Layer 5 of a small transformer language model trained on English Wikipedia (12 layers, counted from 0, width 64).
A neuron adds its activation times its output weights to the MLP's output. To switch it off is to set its activation to zero at one token and run the rest of the model.

Output weights of the MLP neurons that the questions are about. A number n stands for n times 0.00062.
n1: -89 -117 -76 -174 -167 60 76 -56 -90 46 -75 -24 -12 20 -19 89 92 11 176 34 -194 63 -12 -106 13 -73 -147 66 475 -194 -19 74 18 101 0 26 -88 29 3 -15 -24 155 161 141 -48 102 -38 99 -26 15 -88 -76 -14 -28 179 -33 73 173 25 -125 -140 -14 -133 -140
n3: 138 -51 -36 165 89 13 -1 -62 -9 -113 239 247 -241 236 -229 -4 -219 368 -261 108 171 180 -169 -147 -21 150 -107 109 62 -185 220 -89 -178 -160 -77 -12 -250 -142 275 162 -11 -46 -3 145 15 193 37 184 -410 -77 -238 -147 -21 152 418 -106 16 147 -441 49 62 238 25 -44
n33: 97 -28 85 339 -180 141 -4 171 66 67 -95 102 175 40 219 -82 -61 46 143 -218 35 -56 -22 -171 -45 -257 -39 -41 -32 -163 -99 133 -78 -108 -133 -49 -102 34 -20 169 -177 -64 -100 -1 -113 73 21 73 36 -168 21 -15 38 52 -54 222 -65 11 -26 -104 270 3 -104 18
n84: -169 148 4 -74 -83 -311 244 -69 81 -21 -181 -47 82 -54 -21 -111 -5 -65 -57 63 -93 278 251 -133 122 294 108 -178 90 -58 109 7 46 -39 -215 -156 3 -196 123 -90 -134 -34 -241 119 60 -13 -42 -80 -381 3 107 167 38 -150 60 61 236 -184 -30 114 360 52 -159 61
n102: -104 17 123 199 101 -139 -99 108 202 69 184 -100 -88 52 -90 117 -177 -79 -134 258 -325 152 374 -24 -139 -59 22 134 -116 202 -204 -29 -62 30 -88 -49 -58 118 -151 93 -168 -229 52 -263 64 136 114 -191 40 -200 226 -84 163 85 -234 111 -44 129 95 -251 -144 57 -95 263
n118: -66 151 -64 -3 -309 -229 -19 181 -53 -398 -194 -21 -186 89 154 145 -85 187 -23 200 74 -43 -182 20 174 145 182 60 -134 78 71 93 -147 -149 -130 81 -73 -140 -146 -2 -120 78 -50 109 -47 102 -35 53 -76 67 -90 -10 235 51 -80 -46 86 93 -64 147 21 -23 47 -54
n135: -62 -61 -11 279 -28 29 -171 95 -70 20 -211 -195 -51 66 -30 51 -112 217 -8 30 169 -156 178 82 133 -41 -41 218 33 -141 41 -22 32 166 -8 44 112 -114 -70 -127 18 -114 1 -47 42 -108 -3 -105 -33 -154 96 -50 -14 6 211 52 51 11 -51 -58 57 49 -186 3
n165: 227 -91 -106 28 42 -102 281 72 95 -33 -215 3 12 16 85 -20 -69 122 -228 -36 -177 -17 14 9 -20 -127 -9 -3 -54 69 -81 122 -73 41 3 83 100 72 -25 76 158 146 -47 -85 -110 -186 125 -124 2 141 84 -3 117 -125 -239 92 70 -123 32 -107 -7 -37 -49 -4
n210: 25 151 11 -139 -68 74 26 -20 45 44 -147 329 -40 -4 -196 55 95 190 39 93 33 181 281 -255 32 85 -68 70 261 -44 -114 30 -97 -81 -242 -21 -48 -48 -238 108 -40 102 -182 -43 88 -53 -34 156 -24 -252 139 -239 -191 130 -58 27 -209 -45 228 -6 145 164 -152 159
n231: -126 -97 -85 -53 -202 246 313 -264 -83 -71 293 177 -233 55 -138 104 119 344 36 -25 261 -199 -224 -272 -267 -296 14 163 54 -284 277 290 -222 -38 -92 30 0 -240 236 -114 20 -153 132 16 135 152 -66 213 123 79 -187 -57 88 50 255 -24 40 -37 -426 85 -43 319 12 -77
n266: 92 -29 95 -113 89 93 -69 51 -26 -106 -76 -53 -70 -236 -27 149 205 -85 107 17 -159 76 141 72 9 146 -169 -30 211 60 -105 71 70 119 8 270 -104 -217 -38 -7 -11 81 -29 -96 30 -120 -248 4 67 7 -113 2 -229 125 134 -87 -83 203 21 63 -221 -203 -135 251
n274: 91 -210 38 -82 247 -82 17 -114 56 7 32 9 -215 107 -72 34 178 86 -117 -21 59 48 -45 -101 175 75 -15 -227 -116 119 131 24 -59 35 -133 161 -43 229 -38 -48 189 -4 -231 59 4 -120 -57 143 -12 96 117 -96 -131 -114 -4 -78 25 -106 -105 -37 -6 -74 80 126
n285: -90 19 68 21 8 162 -49 -37 -160 81 32 -284 -203 103 202 18 224 -202 23 4 -14 -132 64 183 205 80 42 143 105 -78 54 -33 0 75 -7 -96 6 131 38 -281 30 167 -91 -34 28 59 158 -178 -12 -88 75 -92 -13 35 3 264 -149 -70 -20 -8 -24 -235 -13 -73
n292: 113 -25 -97 158 -53 203 35 9 0 28 -6 -177 -41 -16 -5 -32 105 -23 158 22 -6 84 -49 -7 402 52 -269 24 -22 -82 -190 137 49 -42 62 -119 -120 -170 -163 11 -274 55 -72 13 73 130 305 11 -92 -106 36 -106 -177 196 165 92 140 84 -17 -102 163 -66 -6 -264
n297: 46 -94 54 49 -59 169 56 -18 66 123 33 -16 -53 269 70 -32 146 110 -139 -43 198 -72 -45 -36 52 -84 79 -25 128 -79 223 83 -275 -129 54 -77 2 -65 136 -152 -106 -48 22 55 14 99 19 -184 -132 -65 90 -34 86 -154 46 -71 66 40 -162 29 -268 31 139 -135
n314: -91 -232 39 67 121 51 93 50 255 95 102 -67 -225 50 -259 163 66 28 -146 -62 117 104 118 -144 41 -61 201 12 71 55 104 -21 -38 -24 -102 182 -125 17 -120 -96 117 -227 36 40 -63 94 -69 -33 117 -95 22 -157 -180 45 57 -10 -221 -100 59 -146 -114 145 146 75

Each question names a token from some text and the token that comes next. It shows the activations a of the neurons there, in the order above. A number n stands for n times 0.0086.

Then comes g, the gradient of the next token's log-probability with respect to the MLP's output, scaled to length 1. A neuron's effect is roughly proportional to its activation times (output weights . g). A number n stands for n times 0.00094.

"ways", then " around"
a: -20 -17 130 0 -1 -5 34 226 -9 117 -10 -5 30 -11 -18 26
g: -271 38 49 176 100 -84 -7 92 116 -22 94 -114 -13 103 11 -61 66 32 -30 474 -233 -38 -96 107 37 51 235 215 143 -51 45 177 -285 -149 168 -71 -28 -138 -38 47 105 -169 -49 -25 20 -25 -176 -48 32 15 -10 -160 -191 -122 -43 35 -93 -146 69 -194 54 -52 279 51
Which neuron, switched off, lowers the next token's probability most? n314

"it", then " a"
a: -4 477 -6 0 -3 -4 -3 8 31 401 0 -16 -20 -14 -6 139
g: -57 1 107 -6 148 8 -81 77 -21 -49 -6 -2 -7 31 101 -28 124 113 18 382 -27 -109 -31 -348 8 38 -156 -66 -24 -256 18 11 -103 -2 16 -65 160 265 7 81 -130 -177 -204 209 -175 163 69 72 -244 -170 19 -8 -1 -150 269 98 136 -219 -213 72 31 131 109 44
Which two neurons, each switched off alone, lower its probability most, in order? n3, n231

"ined", then " by"
a: -7 -13 135 -1 -14 -18 31 -12 -19 427 -8 -6 -20 -19 -6 194
g: 275 88 -105 -23 -31 186 137 -100 49 -335 -245 -23 2 -45 -181 -18 56 -134 38 -69 42 -76 -83 -20 57 -25 -89 172 -182 78 49 -1 -285 -55 271 -387 99 21 159 116 56 -72 -71 -259 144 80 204 87 37 46 -50 186 164 115 -34 16 21 12 49 -71 -4 116 -143 -12
Which neuron, switched off, lowers the next token's probability most? n231

"st", then "ant"
a: -20 -14 134 -17 -3 18 -14 -6 -12 -1 -2 -19 -3 -3 -18 -19
g: 18 -169 130 66 51 228 -65 188 -93 -84 -13 -284 -38 154 -35 93 185 42 -133 -6 -42 -111 -22 62 -80 164 27 -12 -32 84 -113 -101 302 180 36 -36 101 27 91 -12 -39 -121 64 -138 22 55 86 292 22 67 -135 -93 -193 -192 55 -175 75 204 31 -364 -154 175 -247 -40
Which neuron, switched off, lowers the next token's probability most? n84

"er", then "ate"
a: -14 -3 -20 -2 -20 -18 -6 14 -8 207 0 -17 -16 -1 -5 -11
g: 68 -174 58 134 -158 230 -101 -79 169 184 60 242 -56 -291 -78 114 83 -1 -156 95 132 -108 -165 -117 -81 -81 -219 -94 24 -99 42 75 66 -104 -80 241 -23 98 236 -160 81 212 -62 -15 -64 -27 156 -100 276 -53 128 -167 70 -60 -46 -184 78 163 -207 18 94 -68 17 -166
Which neuron, switched off, lowers the next token's probability most? n231

" A", then "er"
a: -18 0 -18 -18 -8 7 140 -3 -7 0 -13 -9 6 56 -15 -14
g: 101 -99 5 48 -21 -11 -9 213 -370 -21 -89 64 169 -22 -190 -255 145 2 158 280 4 -8 223 -18 190 -1 -88 -18 -226 177 -158 249 57 -177 -131 -104 -98 -93 39 -99 82 162 123 -160 -226 38 62 122 77 -41 27 88 -6 22 116 -69 243 46 -69 -120 -187 -52 -61 -36
Which two neurons, each switched off alone, lower its probability most, in order? n292, n135

" of", then " K"
a: -15 0 -19 -14 -18 -16 34 -9 -14 -1 -4 -19 -11 -4 -5 30
g: -305 -81 26 85 -23 122 251 174 159 76 -122 -179 -46 81 -161 -54 16 112 -15 -109 161 -127 -113 21 19 -154 -12 90 -71 -81 192 -124 -151 -10 305 40 95 -131 159 25 -29 -211 137 18 -202 -172 112 -82 154 -206 62 -184 38 73 -73 236 182 168 -219 -90 58 87 21 -19
Which two neurons, each switched off alone, lower its probability most, in order? n135, n314

"ing", then " the"
a: 219 -12 159 -1 -9 -3 -15 7 -9 97 -9 -9 28 29 -18 97
g: 130 49 -81 -41 180 316 101 -43 318 -49 -15 6 50 212 -71 99 30 130 -193 -12 20 47 -239 219 -83 -57 111 68 61 14 194 82 -176 -50 -166 -41 2 -79 72 -60 -22 -224 -243 -116 -70 71 2 28 -298 0 -20 9 131 60 -73 59 -62 176 -338 -175 40 136 29 -156
Which neuron, switched off, lowers the next token's probability most? n231

" time", then "."
a: 24 -20 90 -12 -2 -6 5 -15 -19 -12 -15 -10 -1 -6 -16 99
g: 21 -97 54 94 -77 146 -79 79 -59 190 -53 123 10 162 -149 -122 -103 -288 184 -137 16 106 34 -236 -199 -80 -61 120 123 96 -166 113 128 -121 77 -178 -164 -7 37 -83 90 215 62 44 -149 226 164 -121 182 -57 12 56 -86 -272 -34 -8 -27 82 251 -264 -158 88 99 151
Which two neurons, each switched off alone, lower its probability most, in order? n33, n314

" the", then " large"
a: -15 -11 -8 -18 -10 -13 40 -4 -17 -18 -19 -20 -20 -15 24 -7
g: 177 -52 -62 -62 -59 200 151 -192 -216 -208 67 103 0 74 215 -50 34 -97 -153 283 6 129 11 -59 -205 -53 252 -137 -112 164 -188 1 36 -114 -32 -62 102 158 -12 69 37 152 -104 -131 30 98 -184 6 -366 64 79 55 213 168 112 -129 -148 132 -53 -194 -10 26 -26 67
Which neuron, switched off, raises the next token's probability most? n135

"==", then " Ar"
a: 33 0 -10 -1 26 -6 -1 77 -3 -3 150 -5 -14 -15 -20 0
g: -220 87 -84 -81 25 75 81 -84 264 -169 126 123 -104 126 271 -22 -91 145 -94 -124 -105 85 -144 -86 -147 62 -140 176 121 -163 -12 104 42 64 -97 -87 -170 4 -33 176 108 -20 -159 219 -87 -64 143 93 102 63 -56 -205 -8 319 -341 -40 -58 -110 101 -105 6 -40 240 -1
Which neuron, switched off, lowers the next token's probability most? n165

"al", then "ed"
a: -4 230 -11 -19 -13 -7 -15 102 -20 409 -2 -18 -19 -20 -17 162
g: -155 -209 156 153 134 -220 117 64 -43 47 -79 -27 31 -57 -195 -54 194 -18 112 18 44 144 157 -103 -62 75 -113 -104 -253 8 -157 -52 156 142 -1 -79 80 -197 69 -2 -52 182 -55 63 -17 73 199 38 282 -48 -136 137 -103 48 142 -161 96 -341 213 -41 -226 6 -170 149
Which neuron, switched off, lowers the next token's probability most? n314

"ust", then "om"
a: -1 -11 37 209 -12 -9 -4 -3 -10 8 -11 208 -13 -1 -16 -15
g: 83 106 -250 -113 207 91 7 -145 -166 112 40 -176 -88 234 33 225 -47 -82 -319 -34 -8 -124 -71 73 3 -115 -111 13 -76 20 299 1 -40 -98 258 195 41 8 -32 11 -26 -245 -122 39 -20 -62 -6 80 -266 115 -138 -141 29 -46 -43 -37 91 272 28 -64 199 117 194 85
Which neuron, switched off, lowers the next token's probability most? n274

"pr", then "ise"
a: -20 -20 -14 -4 -20 -9 22 -2 -16 8 -18 -8 -17 -19 -10 42
g: -347 -92 36 -30 -70 -31 66 21 108 131 -70 -258 -44 63 -70 10 217 119 -147 48 52 -137 1 172 -97 -181 -37 178 60 76 57 213 -127 142 114 -71 -265 80 -96 76 -150 10 -190 121 -57 -178 -146 -26 57 109 160 203 150 138 7 99 -1 13 47 -5 -249 183 127 -293
Which neuron, switched off, lowers the next token's probability most? n314

"ul", then "se"
a: -7 -12 -9 -15 0 -8 -3 -19 -20 11 -1 -8 -3 0 -19 -16
g: 207 -128 -181 74 250 114 174 36 167 140 194 -95 388 -17 17 22 123 51 -165 -81 -33 21 -186 -8 -36 -110 50 64 -118 -115 32 -159 226 94 -114 -199 -156 -120 112 152 -97 24 91 44 -87 115 32 -74 -21 -68 -62 -275 -169 66 46 19 94 22 -255 162 -88 99 -112 -192
Which neuron, switched off, lowers the next token's probability most? n210

"h", then " r"
a: -5 172 -11 0 -12 -3 -4 20 -15 31 -1 -1 -20 -1 32 -7
g: -2 171 -247 93 94 155 -166 -46 12 81 9 -35 -121 216 185 137 -96 -23 108 84 -88 -73 -288 -33 137 216 7 -24 -141 -340 144 120 -214 -9 125 -91 -100 101 16 -44 -254 -111 122 223 -17 -222 -210 79 23 147 -5 -114 120 -41 -165 8 21 -1 125 -84 135 180 9 0
Which neuron, switched off, lowers the next token's probability most? n3

" 1", then ".5"
a: -6 -4 13 -10 -2 -15 175 -2 -19 -1 -3 -15 27 -9 3 76
g: -6 -70 359 195 -190 31 -68 117 -203 -67 31 62 156 -233 -147 83 -25 -158 -329 155 78 -17 23 -143 44 42 13 56 7 78 -29 40 160 94 -9 112 122 286 7 56 -276 37 -62 -246 21 -32 41 -197 71 124 -7 25 -6 218 -109 35 -42 116 39 -55 -82 26 -325 -25
Which neuron, switched off, lowers the next token's probability most? n135

" D", then "if"
a: 61 -2 -7 -18 0 -17 -19 108 -8 -20 0 -18 -15 -1 -18 -13
g: -114 -101 101 -4 111 137 34 105 7 -99 108 -72 -199 -34 90 121 -107 -173 45 -32 -48 193 61 -185 -179 121 -45 0 -61 80 -99 152 -130 61 -63 -189 -162 75 -148 84 -54 11 58 -237 48 -144 315 75 153 321 -145 126 298 202 -130 171 26 72 30 -181 -147 -126 -146 -42
Which neuron, switched off, lowers the next token's probability most? n165

" 1996", then " when"
a: -12 0 21 -18 -1 -4 64 -11 -1 0 -19 77 9 0 127 93
g: 130 72 -89 -76 22 293 236 47 -35 -23 -143 -112 -97 -44 68 17 50 13 110 -69 -29 122 87 172 -331 82 96 180 -212 -149 271 63 44 180 -91 -216 31 -149 94 -132 133 91 79 -196 85 45 17 -48 -72 138 -172 84 99 -235 -192 43 81 162 -189 25 -129 -88 -29 -214
Which neuron, switched off, lowers the next token's probability most? n297

"ago", then "'s"
a: -12 -3 100 -4 -17 -3 129 -18 -18 0 -19 -2 131 58 186 33
g: 23 -67 -107 46 -240 -138 -25 134 30 356 124 -27 -111 96 4 74 124 -176 115 24 -66 -96 149 388 -32 28 3 -107 -139 -257 -97 174 -54 177 83 -268 13 69 72 -190 -51 115 -156 -132 37 -27 -47 -165 163 158 -74 116 -219 62 -58 32 -66 148 29 141 -151 53 -94 80
Which neuron, switched off, lowers the next token's probability most? n285

" company", then " at"
a: -6 -15 -19 -1 -1 0 218 -20 -18 -10 -7 117 -16 -8 6 97
g: -2 122 104 -143 72 51 -41 1 146 73 59 48 -72 59 35 226 -89 8 -57 166 97 250 -337 147 34 -64 -189 -114 139 -103 -11 -81 -351 -90 177 83 314 15 -264 79 76 -47 38 19 -154 -120 83 65 -111 -115 -38 -89 -9 25 113 -71 -145 89 -80 284 -14 -232 61 -125
Which neuron, switched off, raises the next token's probability most? n135

"t", then "ation,"
a: -4 -20 78 3 -7 0 10 -7 -10 -6 0 -13 -18 -6 238 -16
g: -13 -147 -150 96 88 255 -106 -144 274 181 -18 -47 60 46 35 72 24 -117 20 -123 177 -102 36 -102 159 -195 26 120 -86 57 -239 -118 -22 25 120 101 47 -231 230 -132 -160 -75 -341 53 218 -42 -28 26 -14 -42 -237 -80 28 -136 262 72 -127 245 68 62 14 53 -57 80
Which neuron, switched off, lowers the next token's probability most? n297

"\n", then "In"
a: 3 0 -6 -14 -14 -17 -3 -18 -3 0 -18 -19 -2 21 94 -18
g: 163 165 -71 5 185 -61 -179 -226 131 175 167 183 142 -1 -201 16 36 32 -231 -51 -77 -102 -26 154 206 26 -183 -24 178 -105 7 7 40 -141 -134 33 240 -123 75 -90 -30 135 58 -48 210 55 115 -82 11 69 -136 106 -185 -227 53 -389 -54 -115 -94 -85 167 17 96 16
Which neuron, switched off, lowers the next token's probability most? n297

"\n", then "==H"
a: 37 0 -13 -6 -10 -20 -11 -11 -19 0 -19 -10 -19 1 21 -20
g: -50 -18 9 52 125 -113 -124 -7 85 -69 -77 166 -9 56 -253 29 87 140 -52 73 -186 -41 12 -59 47 -66 -128 -129 267 166 -1 16 -181 100 26 104 85 119 -17 -315 142 -165 68 209 -96 -108 77 27 105 1 -55 -96 68 30 -40 -22 51 409 -401 19 -125 150 100 -218
Which two neurons, each switched off alone, lower its probability most, in order? n1, n297

"==P", then "ul"
a: 146 0 -7 -12 177 -13 -4 3 -14 0 209 -6 -15 -11 -20 -1
g: 3 87 65 186 -183 73 -314 -153 -2 156 101 -19 -90 -74 209 91 -57 -70 -169 -48 214 -120 184 -22 -363 87 16 84 -30 291 -126 163 -90 -69 65 202 -67 71 29 56 -61 -16 91 -64 14 167 42 -130 126 -55 89 124 -2 149 -150 -197 198 -101 -144 -151 -144 58 -10 -199
Which neuron, switched off, lowers the next token's probability most? n102

" south", then " as"
a: -19 -20 50 -18 -6 -2 -16 -19 -1 -12 -20 -14 -8 -12 131 19
g: 156 105 -66 -259 -17 108 104 60 195 75 225 -125 -74 39 -16 70 -251 -249 -93 -32 82 -90 -131 91 59 -56 -280 -175 239 133 -54 -124 -205 -66 3 -117 163 83 59 -158 96 -114 -134 85 -4 195 -94 -44 6 -59 -47 10 251 -44 -67 -23 29 109 -188 305 62 -56 174 141
Which neuron, switched off, lowers the next token's probability most? n297

" the", then " Chic"
a: -2 0 -13 -19 48 -1 22 -12 -20 -3 4 -20 -18 -14 1 -20
g: -106 -1 120 13 -67 133 145 -104 18 205 -81 66 139 -195 -198 -122 -103 245 -97 -98 158 29 -145 -27 -127 49 -102 -56 -207 -41 -159 188 53 -125 283 28 36 109 -167 18 5 -96 127 -166 -93 49 110 -162 -146 213 -27 -38 156 155 -341 94 72 -88 135 -112 -19 243 101 118
Which neuron, switched off, lowers the next token's probability most? n102

" a", then " con"
a: -4 -15 -6 101 -18 -20 -18 -19 -14 47 0 -10 -17 -13 -11 -3
g: 72 131 -14 -27 -18 32 -26 -66 105 -277 107 -251 -62 253 -81 251 -6 81 184 36 -99 -33 9 -32 -45 122 -94 -195 101 -175 -35 69 56 166 -268 -19 -5 -184 -70 -93 86 -11 -261 224 85 90 66 208 149 -163 -3 91 -91 -265 -1 -178 -226 77 -8 73 92 221 94 53
Which two neurons, each switched off alone, lower its probability most, in order? n84, n231

"F", then " time"
a: -20 0 -18 0 0 -1 156 -2 -1 0 -4 -20 192 0 90 11
g: 353 -102 -6 78 221 -169 26 20 46 99 -42 -162 -132 -39 210 224 -75 113 -148 -50 -42 -181 -53 139 110 88 43 34 -122 -149 -193 -132 -94 214 19 53 -201 -119 -107 8 5 -1 69 67 -134 106 -4 208 -89 -11 -174 -146 21 -238 276 170 160 -36 78 150 -225 -79 61 -10
Which two neurons, each switched off alone, lower its probability most, in order? n135, n285

" the", then " who"
a: -11 -4 -11 -19 15 -3 -11 -5 -19 -8 16 -15 -17 -20 -18 -19
g: -96 -187 -116 -27 46 201 48 156 -44 121 19 6 207 71 -111 12 -95 32 215 -109 -19 78 23 -23 216 -248 -176 115 66 7 22 246 138 -94 33 0 121 34 -138 155 -219 -65 -39 -60 -84 -284 -301 -56 53 -24 -41 -237 -72 345 34 280 60 -17 64 -48 -174 -17 -7 4
Which neuron, switched off, raises the next token's probability most? n292

" around", then " 1"
a: -14 0 84 -10 -6 -11 -19 -12 31 -7 -5 -9 -6 -1 -19 -18
g: -115 86 229 -143 -144 -219 60 -219 56 -177 -12 41 96 35 63 -228 175 184 -45 92 236 -135 56 -19 -193 -86 287 -164 -10 93 -305 5 -79 -63 -17 101 8 -19 78 14 47 -155 -21 131 7 -37 -34 206 -50 106 225 -35 -27 65 -190 244 -115 -25 -150 15 55 -118 267 -16
Which two neurons, each switched off alone, lower its probability most, in order? n33, n135

"os", then ","
a: -17 -20 16 -1 -2 -20 -17 -19 171 -19 0 -13 99 -20 -19 26
g: -138 -130 106 -83 2 161 0 174 69 126 49 -122 3 126 137 -148 22 -86 174 -6 -262 -301 -109 -26 12 58 137 -44 -121 -143 199 -10 247 -41 -23 -146 -89 -160 -93 15 -119 -111 233 -5 40 -75 102 88 62 -3 -1 -100 -168 -35 -106 -30 90 122 344 -325 43 206 192 24
Which neuron, switched off, lowers the next token's probability most? n3

" at", then " F"
a: -17 0 268 -9 -1 -4 -20 -13 13 -3 -18 -20 -13 -14 72 -14
g: -208 99 -142 11 -101 10 153 51 226 185 -257 -32 21 29 62 -411 54 -59 55 -137 125 83 -46 -20 40 -36 135 -19 -233 104 -32 78 -32 -62 317 87 42 -129 33 149 -97 -122 157 -47 -47 -247 78 -123 195 -28 85 -33 -2 327 -14 20 70 -72 -135 -253 -10 24 -19 99
Which neuron, switched off, lowers the next token's probability most? n33

" arr", then "est"
a: -9 0 -3 -16 -3 -15 -9 -15 -20 -17 -6 -15 0 0 -16 14
g: 298 -56 -91 54 148 118 67 201 -13 310 63 33 41 -66 -46 -39 -96 112 204 -35 -86 120 -21 13 179 158 -89 -195 -175 -291 157 -83 -129 182 -122 -110 -263 -212 -36 -16 -75 203 182 -113 5 -103 -80 -1 109 -86 -165 -203 -37 21 -191 26 -154 82 73 65 147 59 -23 70
Which neuron, switched off, raises the next token's probability most? n210

" at", then " B"
a: -13 0 142 -19 -2 -12 -18 -18 -10 -1 -14 11 -20 -4 101 12
g: -179 -111 -141 -55 -208 -78 43 -87 133 176 -62 308 146 8 201 -180 -125 -88 -92 -99 123 116 -72 -42 -50 46 156 -167 -86 -15 -246 94 101 -62 261 37 -155 126 111 114 -92 2 139 101 -91 -351 -38 -69 133 38 -34 -11 70 264 -116 1 -31 -43 -13 -165 -89 166 168 161
Which neuron, switched off, lowers the next token's probability most? n33

" examp", then "le,"
a: -18 -6 -17 50 -1 -12 -19 -20 198 -16 -1 52 0 -20 -1 -7
g: -21 -42 -161 -211 -175 67 78 34 -15 113 15 -99 -122 184 -105 145 -211 -95 -82 -44 120 -31 188 62 92 -23 -85 90 29 17 166 260 -62 218 -109 4 -41 -70 -223 -298 123 -101 -124 52 139 -53 -123 172 147 11 -277 80 -98 -10 -229 -4 97 125 185 284 63 48 115 -179
Which neuron, switched off, lowers the next token's probability most? n210

" p", then "us"
a: -16 -13 -14 -19 -2 -20 -16 1 -18 16 -9 -1 -11 -10 -20 -20
g: 248 260 -25 -118 37 52 -200 -236 -23 79 260 -117 13 19 -78 40 -30 -83 -113 -77 130 23 -139 141 144 -189 -144 -179 24 228 19 81 -191 -161 65 86 2 -161 66 -127 178 -107 85 -37 -78 176 65 138 76 -80 -129 55 78 140 123 -5 -24 228 -87 -389 -51 122 -29 -72
Which neuron, switched off, lowers the next token's probability most? n84

" they", then " rece"
a: -19 -19 48 -19 -5 -8 -8 -11 39 -20 -9 -19 -9 -10 -6 -1
g: 229 -153 155 -111 -301 133 -21 -7 -25 -71 162 201 112 -240 -86 198 -103 52 -122 -231 -66 219 38 126 -154 5 -120 -80 -36 9 -199 -137 41 25 -85 -17 -63 290 -26 29 25 -34 -45 -85 55 206 164 -32 52 -17 -110 338 210 -9 -148 -70 -149 133 -41 11 106 3 -165 35
Which neuron, switched off, lowers the next token's probability most? n33

"id", then "th"
a: -16 -5 -13 -20 -5 35 -16 -20 288 -13 -4 -8 -10 -5 -5 -18
g: -83 25 -45 58 -21 -77 92 -17 41 -125 136 212 51 157 97 -145 -58 -71 -177 -94 -86 -92 -223 -91 2 9 4 -20 102 -73 236 -62 -274 -241 -102 151 -66 168 -58 204 51 -31 135 38 -115 -191 -43 -209 -136 94 244 80 -91 74 331 41 -93 -117 197 -112 119 -75 62 299
Which neuron, switched off, lowers the next token's probability most? n210

" exist", then "ing"
a: -12 -5 6 -18 -20 -11 13 -18 188 -7 -3 -5 -11 -2 -19 -19
g: -281 -146 86 135 154 -49 19 -205 -155 8 -92 161 -83 246 -101 97 124 230 -40 62 -204 19 -38 -177 81 126 -144 -7 98 168 71 -63 279 252 -20 127 158 -159 -90 -41 16 5 -207 59 -89 69 14 -66 -34 45 -153 -32 -224 -132 91 58 -39 -100 231 -247 35 -119 129 83
Which neuron, switched off, lowers the next token's probability most? n210